Layer 6 of a small transformer language model trained on English Wikipedia (9 layers, counted from 0, width 128).
A neuron's activation on a vector x is SiLU(gate . x + bias) times (in . x + bias), where the dot is the dot product.

Input weights of the MLP neurons that the questions are about. A number n stands for n times 0.00082.
n61 gate (bias -0.103): -87 167 -53 79 24 171 -11 96 124 63 273 129 94 113 -21 116 -69 -210 3 104 -153 -27 -100 188 7 -7 -95 25 0 13 53 -113 -169 -144 82 -27 -149 -81 110 126 44 53 -141 -31 80 -17 -66 99 177 76 134 -146 -169 14 -223 -7 -91 -102 253 75 72 -43 -44 -149 -205 21 17 81 99 256 -24 -147 25 181 -156 45 35 -201 0 -69 -116 73 -196 35 -21 -203 27 97 319 56 152 11 145 -68 44 222 56 -37 57 88 78 0 -81 -141 -56 -191 50 94 -133 4 -107 -95 -67 -55 -17 7 -71 93 -144 -34 168 -41 -116 -54 66 -96 -141 -78
n114 gate (bias 0.037): -272 -26 18 -62 6 45 116 13 43 -67 160 13 -118 0 22 -141 -22 -12 6 -107 -141 -107 -24 16 -108 -25 48 -61 210 38 -49 143 146 133 -69 31 -143 -195 46 -170 283 -81 -148 -16 124 67 45 65 -53 67 116 -171 71 144 28 54 108 181 -208 -188 -45 -3 56 -70 -69 35 19 -121 -59 -121 129 22 235 -24 -65 298 74 -154 -13 -80 3 38 -54 -85 171 162 12 -44 -63 6 130 36 -67 106 16 -204 38 122 154 -64 66 -29 87 -114 10 182 3 -58 3 -3 -29 6 -120 9 -6 181 -68 -67 40 -109 -25 211 -91 -80 -25 111 -109 -36
n118 gate (bias -0.132): 243 44 -67 160 44 -123 100 -51 204 156 277 -231 -37 14 136 -40 -130 -146 -72 -73 33 -21 -224 134 178 66 -202 -150 57 -230 -67 45 109 82 -134 178 -106 -4 -192 187 -4 176 -25 -58 -270 -200 -15 -140 15 -230 71 25 -8 -113 25 4 68 -46 -77 -69 -272 -42 -36 -18 47 172 189 -112 -36 75 80 -48 34 -67 83 22 101 14 44 -22 81 97 -121 51 202 35 4 166 112 115 18 143 -124 76 40 168 -100 -95 -118 -188 -11 18 -210 140 15 -132 71 97 244 4 -44 177 -125 40 21 -8 47 85 -111 -137 154 25 222 -229 -52 -183 25 -49
n132 gate (bias -0.026): 106 -36 -34 -27 -48 87 7 97 -70 -82 13 116 -46 -101 -42 42 -89 69 -109 -3 -39 113 31 23 62 -173 -43 -3 -44 106 -116 140 20 133 119 -154 -191 10 69 -103 -226 276 -25 71 -128 -82 3 279 38 -36 -51 -237 -227 242 42 75 -19 -159 -169 23 34 -204 26 -20 -185 37 115 176 -52 80 94 94 160 -71 -84 -247 198 206 -72 7 -100 -96 88 -54 -60 -87 -19 65 84 -40 122 -77 -14 -61 78 -75 -13 -11 111 80 -116 -26 71 54 37 7 -107 106 100 -82 -29 -16 -158 191 -44 37 -194 43 153 -144 -140 125 -73 -57 75 30 25 -138
n186 gate (bias 0.007): 203 113 61 -166 70 -107 -12 -225 -178 -43 -69 68 30 -90 108 -89 98 263 81 -105 143 -11 171 -71 41 171 -106 57 147 -163 97 -103 -50 -22 182 55 146 405 -97 64 52 23 22 -259 68 90 -41 12 16 -8 -144 0 4 -18 205 19 -102 103 -278 -70 -215 147 -47 -56 144 30 30 62 -188 36 -166 52 114 11 76 87 151 -123 -75 109 236 -298 11 -45 -34 4 -191 30 -68 15 -89 -23 -106 -85 33 139 192 112 -112 44 11 60 -37 193 -19 -80 -7 -117 -55 66 -19 -198 15 192 -274 19 -131 198 174 29 37 58 65 58 -176 -173 178 -100
n198 gate (bias -0.076): -4 65 -26 -134 -77 -49 203 138 -66 -10 101 -72 3 49 -3 -111 -58 -263 170 26 -86 -26 178 -106 68 -248 -35 38 -99 158 -184 191 -28 -33 148 144 122 119 -171 111 13 -59 -7 -125 21 62 -10 102 139 -72 69 334 143 40 47 -74 -7 -36 -101 -61 93 -111 -63 -68 0 -48 72 -114 -10 -109 87 -40 -104 -100 -157 148 -89 46 -79 -116 -130 -24 0 13 -177 193 -247 31 62 117 -91 253 -61 -20 -88 215 206 -40 -76 213 -44 61 -137 10 80 -125 -222 162 64 156 147 -77 91 -30 33 -24 7 -10 -93 -47 47 63 -10 7 -14 169 94 -186
n207 gate (bias -0.075): -250 51 38 73 -104 -131 -78 182 -53 -199 -64 32 47 -144 -8 236 -118 110 -108 -165 83 -64 279 237 -24 20 -141 163 -85 -120 117 24 -28 61 285 -189 101 -46 64 -120 -70 56 -30 124 106 -28 -249 -93 -12 -51 -121 -146 -68 105 -27 -39 80 -145 78 0 67 86 15 -118 -155 -159 -47 -23 -143 294 -19 16 -16 97 -88 -162 -131 -289 -122 -28 64 -312 -117 214 80 219 23 -47 -82 -91 139 -4 -177 62 275 -102 -24 -76 65 137 -54 161 227 84 -156 68 116 52 62 147 118 -15 326 62 -64 -132 0 98 -11 -173 51 -138 200 133 133 8 -201 20
n213 gate (bias 0.054): -10 -108 -83 107 23 -6 -255 -185 -72 61 268 -37 -87 -275 -107 -33 124 -48 -29 125 94 -10 125 -24 -44 63 -145 -156 -114 -103 -48 191 34 -88 -160 62 -38 238 152 3 96 -112 -71 -73 161 10 -71 196 98 -195 -204 59 -65 99 -39 30 58 13 -116 159 38 10 -124 120 -13 370 -17 121 -63 -104 -13 76 133 -130 -92 -206 37 -104 67 67 -112 61 -33 105 -58 -101 81 17 -159 -24 -22 -44 -200 161 -30 28 182 -79 3 85 -79 27 -3 33 41 -3 10 64 -30 122 3 -20 -230 -46 29 89 -137 117 98 134 -103 92 113 68 140 110 -114 -3
n226 gate (bias -0.218): -56 34 90 73 60 -153 207 -139 -78 -87 100 85 -182 49 -30 0 -142 191 -49 -160 -27 -10 -245 -57 20 -13 136 -65 139 -93 155 -79 233 176 -21 16 62 149 159 -32 -109 -58 137 70 -236 -64 84 138 3 44 -162 -105 -209 -162 -259 -37 114 25 163 -143 -171 225 138 -141 60 -235 41 56 -73 121 66 23 -51 -150 196 -24 -119 -52 91 -152 -55 -34 73 80 -38 -38 -10 33 -48 17 237 -31 -204 26 -40 73 -24 7 -124 -36 -63 94 -23 0 86 106 -48 -14 56 -84 77 69 -144 7 100 140 124 -10 95 -82 -120 -82 -51 29 54 121 -48 107
n243 gate (bias -0.114): 63 11 162 90 108 -7 -4 -175 -117 29 213 221 167 127 4 -261 -186 -55 100 -21 -30 72 -314 65 15 -68 -196 -80 39 21 4 -116 -4 -106 27 323 -54 -128 -138 51 -60 69 -7 -384 204 167 216 27 8 -72 -171 74 89 74 0 -67 77 -111 15 -108 -18 -7 -7 -207 -153 23 -53 -11 234 92 -56 -49 -84 -129 -100 217 175 -15 -129 -186 94 -30 -56 -271 -81 -189 109 45 -68 205 101 108 -55 15 201 -74 118 44 -135 -132 -67 64 7 77 -266 -189 123 65 -41 78 23 152 -101 -45 -29 69 33 49 -37 203 -52 -26 42 47 8 -16 240 -89
n265 gate (bias -0.112): 59 174 57 210 41 175 -55 -44 58 -32 -170 72 -19 -105 -52 189 -132 -213 121 42 -94 68 70 11 147 123 -131 -8 -109 -14 -72 31 69 4 -58 -122 -39 -323 -188 165 59 19 153 -59 -124 -295 68 131 -164 49 -22 -74 -92 26 -22 -52 -331 -128 149 63 244 -237 4 -49 4 110 -110 -140 126 -26 19 -48 -61 46 38 83 30 -109 -34 166 172 -159 -7 90 145 32 80 124 -93 193 -247 -4 -51 0 41 27 163 121 120 -24 -100 -229 -232 -7 268 104 -83 274 30 -195 195 22 42 7 -61 -126 58 11 -135 -184 -182 -88 73 -55 -49 -159 -93 162
n277 gate (bias 0.001): 26 22 -34 96 113 98 -115 137 10 -89 44 -126 -39 -45 68 -11 -204 -24 -231 -90 151 -10 -40 -68 -89 64 -161 54 314 -113 -110 -58 -91 -184 -59 98 26 -38 -107 -17 109 112 -121 -35 -190 -57 -14 103 30 50 93 150 -186 -173 17 85 132 31 -184 -120 131 -62 -112 -82 81 7 -147 38 -123 3 14 74 -72 -149 11 227 29 -246 -118 201 44 54 -181 -253 185 122 -117 36 -102 47 -78 102 86 -112 67 115 158 -15 -149 337 -88 -118 200 10 11 -18 3 -65 131 33 136 -115 -146 11 24 -44 -198 143 14 -56 202 147 295 -69 86 -63 -98 -22
n279 gate (bias -0.085): 71 -23 173 -27 -33 32 35 -63 0 119 124 152 193 -287 180 149 -117 18 -144 -99 34 -40 -208 -182 -196 -23 -146 -111 -129 42 -36 108 31 44 -98 270 -135 -4 116 216 41 88 150 -179 0 114 -99 -54 -240 189 153 -159 -35 -145 66 -82 -51 -4 41 56 -53 -83 -147 11 -11 122 -49 37 70 -99 30 -82 -80 97 381 -4 -118 -117 53 -102 -155 201 -79 -35 -38 118 -189 259 -68 137 -173 -4 181 -48 130 144 27 24 -51 4 30 -30 122 44 -27 -54 29 11 -11 176 38 59 158 22 261 -46 165 -75 -307 -74 -161 -140 250 153 -68 105 -114 66
n306 gate (bias -0.034): 16 70 66 36 106 88 109 -15 -52 85 -99 -93 -66 175 -61 -110 31 -100 0 -65 -35 52 -140 198 -135 -246 -287 -51 -8 175 82 102 -71 -41 24 -53 -55 258 19 -343 38 -184 -41 -84 147 12 105 -222 141 8 52 -83 -102 23 4 -69 -172 -106 15 34 -120 33 -113 -50 34 -196 -19 -94 99 60 53 126 86 212 162 -284 218 -131 -39 132 -96 54 4 -167 -8 146 86 -73 257 105 261 -196 262 -61 -84 -184 -8 21 26 -147 232 220 -166 -128 197 -79 -96 35 -156 68 -143 196 63 -69 115 236 0 -93 101 -26 38 -57 -86 -67 35 310 -40 63
n61 in (bias 0.032): -159 -167 -122 -121 28 3 -148 3 62 149 7 -175 92 137 46 59 -253 58 -42 325 89 -150 69 85 50 14 3 -169 66 -30 272 40 -163 34 235 -125 -232 113 58 47 -74 155 79 56 4 -68 -132 51 -140 -43 -85 -111 -47 -31 -131 267 -7 -20 81 109 137 -41 -156 14 -98 -72 -7 -135 -10 148 31 -67 -144 -84 138 46 -211 -55 82 -89 -261 82 -134 82 -166 87 205 39 20 -136 -88 -47 -115 87 -14 165 -135 148 -182 -53 24 -43 170 -38 -14 -199 -14 104 59 29 11 73 69 42 -194 -18 62 138 -62 -354 -18 24 -47 3 -4 40 54 -18
n114 in (bias 0.130): 14 -149 101 236 -208 -9 76 13 -71 114 -47 53 166 -127 -187 124 -156 -118 97 -139 -86 13 -3 -90 169 13 112 -3 20 58 3 -91 -182 -35 -68 -81 -24 32 -45 57 140 194 -48 46 33 7 -176 -14 0 -252 -86 133 37 -49 -55 46 -3 198 265 69 -25 -171 -55 86 -39 -131 -66 123 -286 -154 -26 -82 -64 191 51 20 -143 26 -76 -202 -167 220 -16 12 3 22 25 -49 -28 -83 -3 -84 62 127 -150 103 53 134 99 -119 283 56 19 119 30 -98 114 13 -10 -17 83 -39 -135 140 178 -118 125 20 10 -84 95 13 -7 105 -46 -78 -125 14
n118 in (bias -0.044): -55 -61 8 133 32 -180 4 -44 70 -66 -285 284 -137 287 108 -131 97 -35 -63 -109 93 31 -49 -138 12 100 -152 -53 42 90 -155 131 90 -8 279 -198 74 337 62 38 87 -233 58 -36 -36 -109 97 70 243 -77 -113 -91 66 -230 -106 199 20 115 80 187 80 216 67 12 -143 98 130 12 0 106 -207 315 25 15 -99 -73 134 39 -77 81 12 -186 16 119 25 114 -85 96 54 -65 84 -160 232 -59 199 -25 198 9 20 -38 -266 -72 36 -51 -218 49 -127 -195 95 130 -89 -165 70 -167 -178 -53 70 -20 -152 -4 36 -35 -418 -4 -68 187 275 -62
n132 in (bias -0.086): 40 74 -34 0 187 -3 -187 -21 -198 0 -32 -233 92 27 -52 -246 293 -128 -3 13 -7 -17 29 123 -134 210 -83 -85 109 10 -297 168 140 -37 25 -193 25 26 203 -191 -125 18 116 76 -35 60 0 -173 -33 49 -102 -52 305 197 62 94 -54 -27 -129 -125 0 47 45 -130 -14 -128 106 -10 -69 75 177 17 7 107 -65 -237 89 -31 0 32 50 7 17 -201 78 -70 95 -73 30 4 104 129 -107 41 -21 -142 -21 -38 -24 145 -62 -119 213 -7 -125 341 -3 25 180 -219 -91 -76 -18 42 -108 -97 61 -211 -27 -82 70 24 39 -122 77 -36 63 191
n186 in (bias -0.087): 198 130 -103 23 124 -328 220 62 -76 46 69 -4 -119 -150 -26 55 -112 -200 94 -62 37 -71 -260 -7 -26 -59 108 -124 -50 -86 64 148 72 22 0 84 418 -51 18 106 125 -94 86 -73 -104 -56 26 -34 -255 -100 18 -138 114 -29 -188 92 -137 0 4 -70 -17 -82 -98 81 99 19 134 0 -77 87 128 88 158 -18 110 -60 105 61 -130 -67 195 -314 -74 -17 102 196 -4 -33 -63 -157 39 291 -155 -168 88 192 -82 4 93 31 -106 89 -124 278 -110 -220 -106 143 4 58 -275 58 137 40 -36 -38 40 -96 173 4 -66 80 136 14 -100 141 7 76
n198 in (bias -0.045): -173 63 102 -50 -123 154 -69 11 -82 -78 -129 67 118 28 -114 298 126 -227 18 -21 0 28 38 30 115 99 -31 217 91 21 124 75 -8 36 80 14 26 43 -203 -92 -33 -124 118 -4 -11 37 -349 -182 65 63 206 -181 132 55 -54 99 79 0 91 -7 -17 -11 83 -122 95 -232 -111 -61 -73 29 -91 146 157 28 94 -115 4 36 100 85 46 100 176 -17 -157 -199 139 51 21 97 -169 -83 15 105 36 -149 -96 -181 79 -23 -145 59 -206 -11 68 -366 -88 -86 36 180 77 -220 11 -222 192 -165 143 -92 204 231 146 61 83 -29 166 42 -122 208
n207 in (bias 0.004): 147 161 -127 134 -131 0 -273 -27 -114 -45 -229 122 -220 41 74 -135 208 -109 -142 -165 259 101 15 86 20 -27 26 -123 -28 44 98 176 44 -125 4 169 4 37 -98 -97 85 28 -34 46 8 224 -106 104 73 129 75 8 52 -266 -61 112 30 126 -8 -12 -55 146 31 -133 151 12 -94 264 19 -129 -201 182 -20 59 216 -138 -47 -356 -51 -228 194 24 4 -112 -179 -22 26 97 290 -20 4 139 -33 138 -62 40 20 21 -262 -104 66 31 -445 27 8 132 -108 -107 -39 89 27 -211 132 -39 -60 183 -148 -4 -175 57 132 8 -80 -182 8 -28 -63 -16
n213 in (bias 0.033): -154 -13 6 27 -3 -110 -134 -82 134 28 152 104 -23 -158 -160 48 81 90 -44 75 152 -19 57 -103 -16 0 36 -140 163 36 -43 -16 -108 0 -120 107 46 89 149 -83 -64 59 96 -10 -26 -13 -61 152 -17 -213 -143 -101 -82 -51 119 64 -90 -204 -16 -137 42 -55 107 -116 -79 -72 -97 220 -149 -47 -57 150 124 24 125 -130 45 19 -103 -245 -203 146 22 71 33 119 34 -106 12 -58 -166 52 175 -111 -60 -43 175 93 -41 75 -190 93 -54 -72 -10 -7 -132 273 257 123 100 50 -66 102 -6 -26 -169 77 -75 0 -96 144 56 16 202 46 -113 -10
n226 in (bias 0.091): 37 -159 13 -29 -219 47 -180 -150 -82 -223 -29 114 -4 -102 -14 108 53 34 48 16 4 3 -181 25 14 49 -113 114 25 88 -285 -169 129 -48 -208 3 -22 -138 -133 13 38 72 -143 -31 21 -163 -32 -156 -129 35 -153 186 144 -63 -96 -178 150 191 -38 122 -136 -13 0 289 70 125 149 24 357 -21 139 -3 -182 80 -36 -32 39 -14 -57 67 88 -57 63 -39 -29 -20 0 130 -187 284 -151 29 118 152 -24 153 -21 -121 -41 67 -38 -137 159 -82 83 151 -243 132 31 -18 -63 48 -32 45 -17 -11 -133 106 -92 -17 3 162 -197 -51 162 4 -117 -54
n243 in (bias 0.066): 146 -210 -59 -149 -27 -63 -174 31 -26 -93 -203 23 -62 45 -158 -253 -23 -205 -121 -33 129 60 18 -160 -74 216 132 75 -144 108 -11 40 -59 0 145 27 103 53 -34 59 54 8 229 169 -54 -160 -265 -295 154 -4 -112 49 158 46 174 73 109 -96 169 238 99 56 64 -46 27 146 289 91 -88 -79 8 38 -43 77 -83 82 -251 45 109 0 93 -12 -46 -25 165 0 -157 -77 111 -102 -274 229 -146 15 -138 104 -289 4 346 74 126 -35 -103 0 103 -95 215 67 -176 -36 113 4 -211 -100 90 16 83 233 -11 80 -46 265 63 41 -109 -100 48 84
n265 in (bias 0.044): 31 0 -216 43 44 -186 -149 111 -252 -11 290 -61 83 51 22 -130 -91 54 7 -35 38 -43 28 106 11 7 -113 -286 39 140 141 19 -173 26 160 -70 -120 -96 69 -18 -15 4 -33 4 121 -19 -189 -89 -298 -45 -25 -144 115 4 -55 -56 124 32 -15 130 -106 43 125 23 156 -69 242 103 -81 33 15 -205 -50 -50 104 -193 -197 -11 -34 -49 -25 186 -161 -14 -122 50 33 124 64 246 187 -42 150 -96 -100 4 -136 -125 -62 211 -100 203 -288 -26 8 42 112 110 -93 473 53 -125 46 -22 25 -119 -29 196 40 -85 -4 -154 8 -164 214 -236 32 178
n277 in (bias -0.138): 88 -11 307 23 -65 69 -175 -4 145 -105 75 52 -253 21 87 11 106 -151 -125 -17 275 123 58 22 -18 -91 31 7 260 -30 -112 179 108 -32 -102 219 30 4 -130 -49 -137 -141 46 148 -165 7 62 -98 -69 190 77 89 153 -133 -64 33 -85 135 -116 -112 -72 35 -61 73 -155 19 88 118 111 -192 -40 -25 152 -118 -239 191 44 35 -268 165 119 -250 -145 -67 -267 -104 -116 58 -69 99 202 -104 8 119 -25 -185 81 20 -131 85 -155 66 -32 25 171 60 -31 -26 -133 30 102 68 86 -180 -53 -30 -117 -26 -128 114 -7 -118 4 177 -131 49 -132 -210
n279 in (bias 0.064): 22 -28 -71 131 21 -57 4 -97 0 71 -87 -50 -159 -170 -91 -63 67 -81 -65 63 -149 30 39 46 92 -154 -43 100 -22 -3 88 -155 -90 0 -22 10 61 -235 -262 3 -111 21 -27 -24 258 113 7 -119 -37 106 0 -86 -198 -80 96 -213 -48 191 -80 -87 -10 10 131 67 3 -136 128 -69 31 141 153 220 32 -104 144 53 85 96 81 -64 64 -43 -353 -10 -32 77 116 -147 0 -245 -54 -219 -280 159 -129 -109 117 155 17 -175 247 56 -138 103 -36 137 -7 -121 45 -66 -21 -28 7 -143 -51 305 -168 102 -38 -34 230 76 -65 -113 183 -4 10 76
n306 in (bias 0.050): 93 -134 -92 31 164 -32 131 -80 -22 4 -163 119 104 32 221 -164 11 231 -36 73 56 43 135 167 -67 -7 52 11 42 -34 107 -38 30 -7 38 -153 136 -8 -4 25 -7 184 183 -18 44 37 115 -330 96 104 -25 -65 -15 -7 -231 -92 104 -98 179 -48 84 -53 -155 -133 29 82 -30 -65 -69 43 -58 7 -56 -49 -332 -7 -19 -29 0 -178 35 37 62 37 23 150 -29 74 -105 -93 162 -23 -159 105 -84 100 -167 32 -358 305 66 104 -4 -137 26 121 28 224 142 211 -52 -4 371 -18 -32 -23 25 -274 65 -43 -62 61 19 -97 -181 -305 263 0

Each question shows a token from some text and the vector x that enters the MLP there. A number n stands for n times 0.021.

"ust": 95 -115 49 19 -99 30 9 86 48 74 140 -28 21 -17 -43 66 -121 -89 -64 31 132 -116 4 14 81 104 99 23 -75 165 -95 -116 31 183 -39 -24 -109 17 49 -26 -6 -40 209 151 -40 1 -72 55 -130 48 -146 75 66 -10 86 -24 48 51 65 32 63 59 128 10 2 -24 -5 69 -4 73 137 -27 52 -32 47 151 6 44 115 -83 98 -98 45 -94 -49 -44 112 -56 12 -5 -5 -49 -4 -76 -100 -69 -58 -66 -63 -151 -146 76 -55 -35 -105 -22 27 -50 136 28 -94 -84 -108 9 -165 95 74 -11 -79 -34 -157 10 -60 -57 54 -54 25 32
The most active neuron and its activation: n226, at about 2.1

"5": -39 -97 115 -55 -60 85 -54 -31 16 -23 134 -116 80 -104 -191 36 20 8 -57 9 -123 59 20 16 -38 39 116 -69 -65 14 114 12 88 0 -62 9 -97 68 -65 -55 148 55 41 19 -105 5 -96 110 19 36 127 71 7 -58 -98 39 111 10 -87 173 155 -1 -2 61 -61 -113 -74 17 -142 -34 44 45 48 98 -90 124 5 -15 31 137 -95 -21 58 68 76 -75 143 101 -119 -25 124 -197 -31 -58 -6 45 -16 31 43 -76 -131 62 18 -3 22 3 -24 20 104 44 -160 -93 101 -2 -165 105 62 -63 -84 126 -7 -14 -75 -32 10 -70 -4 -96
Which of these neurons fires most? n114

" Club": 124 95 13 -159 -78 170 79 -42 12 -24 34 -52 -115 -35 -62 116 65 -1 91 98 105 5 -66 -196 -19 84 121 -62 29 49 49 -75 97 -10 -19 -49 117 -124 -43 30 -101 -13 -124 7 22 -85 -35 -91 -99 66 -29 83 1 -65 -25 12 28 26 44 -63 -35 41 -25 115 90 -41 -26 12 -130 44 32 -75 61 89 40 119 15 -53 -72 35 -37 -50 -26 -34 -127 51 -152 -142 17 -64 50 116 157 -3 81 38 102 -81 -12 54 12 -116 -16 99 125 13 -4 145 0 -41 48 -83 -65 -160 -232 143 22 106 -39 28 96 -6 13 -50 -26 46 -81 5
The two highest activations, in order: n277, n186

" |": 102 11 2 77 -50 -3 -80 -57 -27 112 -45 -68 -109 74 -106 45 51 120 177 38 79 -27 13 56 -81 45 -22 -63 -8 -21 26 56 55 87 -138 16 93 -81 -46 -98 -48 51 153 -32 -13 -2 -18 -49 4 -91 8 -91 103 16 -3 95 12 -45 20 84 -59 -147 -29 -5 16 -97 131 -148 -11 130 75 85 -105 46 33 43 -42 -102 59 -41 26 14 -50 21 -113 27 -29 101 -81 -53 38 -16 212 -64 -249 76 70 -87 36 -29 -80 0 19 -80 11 -17 40 105 146 48 -30 55 -5 -113 -237 113 -8 50 -75 15 102 73 -127 -35 -33 3 110 19
Which three neurons fire most, strongest first? n118, n306, n265

"ock": -12 -73 163 -63 19 22 -22 -4 115 -39 -119 56 27 46 25 21 22 12 64 37 106 37 -154 -40 -5 108 62 52 104 186 51 -43 62 -24 -36 55 -19 121 -20 5 -126 -107 25 -15 -28 -27 87 -156 -20 -15 28 11 89 -91 -83 114 11 -74 16 -51 -1 -53 136 -55 75 -29 -47 35 -47 83 -72 104 -48 -48 84 -85 -85 89 -63 208 -62 46 96 48 -21 119 -190 -42 -82 105 -60 -87 -21 -14 -4 -2 55 -108 -90 -97 7 63 75 -73 -54 -86 -81 74 99 -7 3 -7 114 -78 -211 -161 11 11 164 29 -152 23 150 63 -27 -40 -48 -62
The most active neuron and its activation: n226, at about 1.3

"0": -27 -133 96 10 -85 20 23 30 112 -154 -87 33 134 -6 27 27 127 -79 45 -26 0 -136 110 61 -63 107 74 -33 25 329 116 -107 -57 -82 -123 22 -5 -5 -84 46 -50 0 10 -20 -51 -79 -102 -27 46 -19 44 62 90 12 99 -49 14 -29 29 106 94 -9 18 30 -143 -38 -76 -2 -108 -36 -54 44 43 64 -55 79 12 10 -67 100 -83 81 -131 -3 -73 84 81 99 -47 127 24 -14 46 -1 -111 13 73 5 25 -40 -78 -146 -13 70 -110 -1 -36 -4 -8 -92 -234 14 133 -141 -71 -10 -46 15 10 89 29 18 85 -91 172 -18 98 -92
The most active neuron and its activation: n198, at about 1.9

"ia": 56 18 0 6 -62 29 -2 13 -101 -48 113 -159 -43 -129 -162 31 -42 -92 21 -32 11 37 -52 -56 68 -21 -99 67 -176 3 49 -119 129 6 3 37 77 -234 -33 22 21 28 55 108 16 123 -88 -55 -105 17 100 -67 -29 26 48 37 85 59 93 -2 118 -88 47 -53 23 -38 28 150 -34 -29 143 -11 32 101 34 75 19 -70 94 -44 30 -112 130 197 -62 17 144 -104 -2 -103 25 -66 56 -13 -69 -20 48 38 11 -4 -16 75 -3 -99 24 38 -158 31 80 102 -55 -19 22 4 -275 5 -1 -52 -26 25 99 -71 36 -53 53 -15 79 21
Which three neurons fire most, strongest first? n207, n265, n118

"t": 57 -57 9 87 -38 -51 -5 -136 -59 -3 103 -1 169 31 -49 -16 -80 -31 -52 -15 43 99 -76 143 -66 35 24 59 -28 187 76 -84 -14 -48 -112 52 -18 96 -39 -36 -16 51 31 89 -98 -64 59 -195 -83 -111 -89 61 -32 -7 -98 75 -5 6 67 126 26 -42 15 10 -16 -7 54 -42 79 170 -20 80 -29 -66 14 36 14 60 -102 16 -117 153 82 3 -154 -63 -17 -30 -88 -39 -57 -78 25 -103 130 10 79 -22 88 -20 67 79 -35 -13 -119 60 -249 223 83 26 -19 -26 116 35 -184 89 115 -38 32 -73 -46 -27 -120 27 11 14 117 55
The two highest activations, in order: n306, n226

",": 53 -15 64 54 53 10 -15 -53 -7 -31 69 -103 -8 -58 -108 -120 -67 -27 -12 7 71 -75 -50 -138 45 18 13 -2 -48 -30 235 13 -20 20 -4 -67 -21 -123 83 10 30 31 163 66 -83 37 3 36 -47 -49 52 -67 -23 17 48 32 84 34 58 57 21 -45 82 12 -2 -76 119 4 -14 47 80 6 75 -56 4 -25 103 -59 -34 5 5 -24 106 16 56 -1 49 32 -17 -99 244 -80 -18 -104 -63 -195 8 -25 67 56 -202 -38 -100 -72 -68 19 -44 30 98 -1 -67 147 -117 44 -277 78 112 124 -30 40 -58 -14 3 14 1 20 46 28
Which of these neurons fires most? n132

"am": -72 83 -85 -25 34 166 99 31 29 -53 -31 48 -27 -213 105 44 -104 11 -150 27 -105 -38 -105 35 19 16 51 68 36 179 55 -35 -126 -27 -21 21 -5 -70 -69 47 -93 67 26 157 -93 48 0 -209 86 -76 -13 -157 -4 -56 65 18 -107 52 47 -23 -101 -21 -17 -79 68 -119 -20 249 -39 5 1 27 87 10 -65 28 -65 -10 -43 67 -13 16 -115 49 0 102 -25 60 112 -55 -85 -4 36 104 -47 5 152 -1 86 112 53 -28 -96 75 -10 100 -147 -80 117 -61 19 33 -79 -139 -6 49 -61 11 -58 19 -141 6 176 194 55 29 -69 -128
Which of these neurons fires most? n279

" A": -39 10 -49 148 -123 51 -44 -5 -24 55 -150 -1 61 5 -4 -12 107 38 -5 59 41 -19 7 -36 136 -42 -9 -71 80 -26 185 -29 -55 -37 113 -42 -31 13 -20 -48 -58 9 -55 -44 -71 -26 143 62 -59 26 -22 -16 83 -21 52 -114 107 -56 14 22 63 -52 -26 59 -69 -2 30 181 -28 -256 93 79 21 30 -91 -69 68 -19 -5 21 -33 109 72 133 -49 76 0 -25 44 41 26 49 58 -27 -9 -59 33 1 27 10 -83 8 -148 23 85 4 -1 102 -14 15 79 13 -101 -55 -293 41 19 28 -189 16 55 -98 32 62 -92 -61 75 -110
Which of these neurons fires most? n265

"\n": -1 -51 38 91 -82 12 1 143 -96 32 0 47 116 153 -89 1 -20 15 45 -57 49 -122 -62 -51 -43 82 -13 -29 -95 -141 68 -34 28 -36 -54 13 -29 34 -152 -21 25 -25 -8 -5 -106 -45 68 -80 -101 -96 157 8 82 -158 18 78 -42 6 12 50 11 -53 -55 17 132 -45 -27 70 -40 21 118 81 -2 -49 -101 -58 -64 78 -40 -110 9 62 152 158 80 119 54 61 81 -28 128 -22 58 -60 -25 51 10 17 56 68 -25 -75 -21 -38 -56 79 -41 -76 144 -85 45 66 -165 102 -272 19 17 62 -128 31 78 -57 51 6 39 -124 13 39
Which of these neurons fires most? n118

"8": -5 -89 80 -102 -55 89 13 -35 65 19 48 -89 168 -189 -158 67 18 -43 -33 108 -142 -41 47 26 9 74 100 26 -39 -80 89 -62 35 -57 -80 -6 46 -10 -76 -36 173 119 53 26 -113 66 -105 5 -54 -55 89 71 -45 -76 -21 15 101 -71 -102 157 14 30 -13 36 -28 -191 -22 76 -180 -46 -55 40 40 98 -62 104 -28 -71 4 126 -91 -13 10 110 74 -85 52 13 -51 79 53 -142 51 -34 21 9 -16 44 237 -126 -121 15 63 92 -12 -17 -44 13 147 -18 -137 31 50 44 -125 69 2 -68 -58 203 -39 20 -53 -48 -29 -42 42 1
Which of these neurons fires most? n114

" —": 100 -33 22 7 16 58 -55 -21 38 -86 -112 43 122 -19 -35 90 132 70 61 26 31 -187 -49 -27 39 76 1 111 51 83 100 -106 -19 -118 -171 80 205 -176 -72 -48 -76 2 76 52 -34 -32 -99 -57 46 -21 46 52 7 181 157 -43 101 -15 39 94 -14 163 -16 -14 -48 36 -65 29 -134 -59 -40 -96 56 15 27 -98 1 63 55 30 -60 26 21 59 -85 106 -101 -34 24 -39 46 -91 32 9 -61 -148 177 -45 143 79 10 -87 -213 55 -66 -4 -22 67 -162 -27 14 6 80 34 -82 99 -18 91 -145 26 -80 -50 -77 -81 -29 -26 52 -9
Which of these neurons fires most? n61

"9": 44 -2 47 -6 -21 50 79 -59 129 -43 -81 -127 -61 -21 32 -9 46 -23 -87 -22 -6 -17 40 -4 34 -47 93 100 57 -4 -9 -63 -2 -47 25 74 -153 0 45 15 60 48 98 -128 6 77 -121 -51 -69 -44 177 10 -8 -48 68 28 9 -105 -116 45 45 59 -62 -37 -100 -88 -100 46 -6 100 -4 42 -4 140 -24 91 -18 -25 131 -52 27 87 80 167 -149 -134 59 -67 9 104 136 -89 178 7 -54 28 63 -34 11 -17 -141 -179 81 23 48 41 54 -32 -71 -109 -184 81 43 -35 -132 50 -6 -37 -102 68 84 10 225 -91 102 -51 -165 -47
Which of these neurons fires most? n277

" James": -59 129 -9 -51 18 172 20 37 11 -64 -27 10 -4 -13 -89 93 -104 -138 -40 60 55 -115 -288 -124 109 53 39 50 185 -33 34 -51 -49 -9 31 -27 -54 -129 -63 77 -13 11 81 85 -79 72 -124 39 0 69 54 -90 29 -21 64 61 123 -128 56 25 -64 38 -150 62 26 -120 -31 99 12 -45 21 -22 93 54 -5 50 28 17 -167 0 26 26 -7 43 -33 105 12 -38 -7 -27 -65 94 69 71 -95 -64 66 -92 166 3 70 55 -111 90 -41 3 -154 36 44 -127 98 24 -58 -27 -195 177 -54 -8 -58 54 5 100 -26 112 23 -39 -79 -19
Which three neurons fire most, strongest first? n277, n114, n306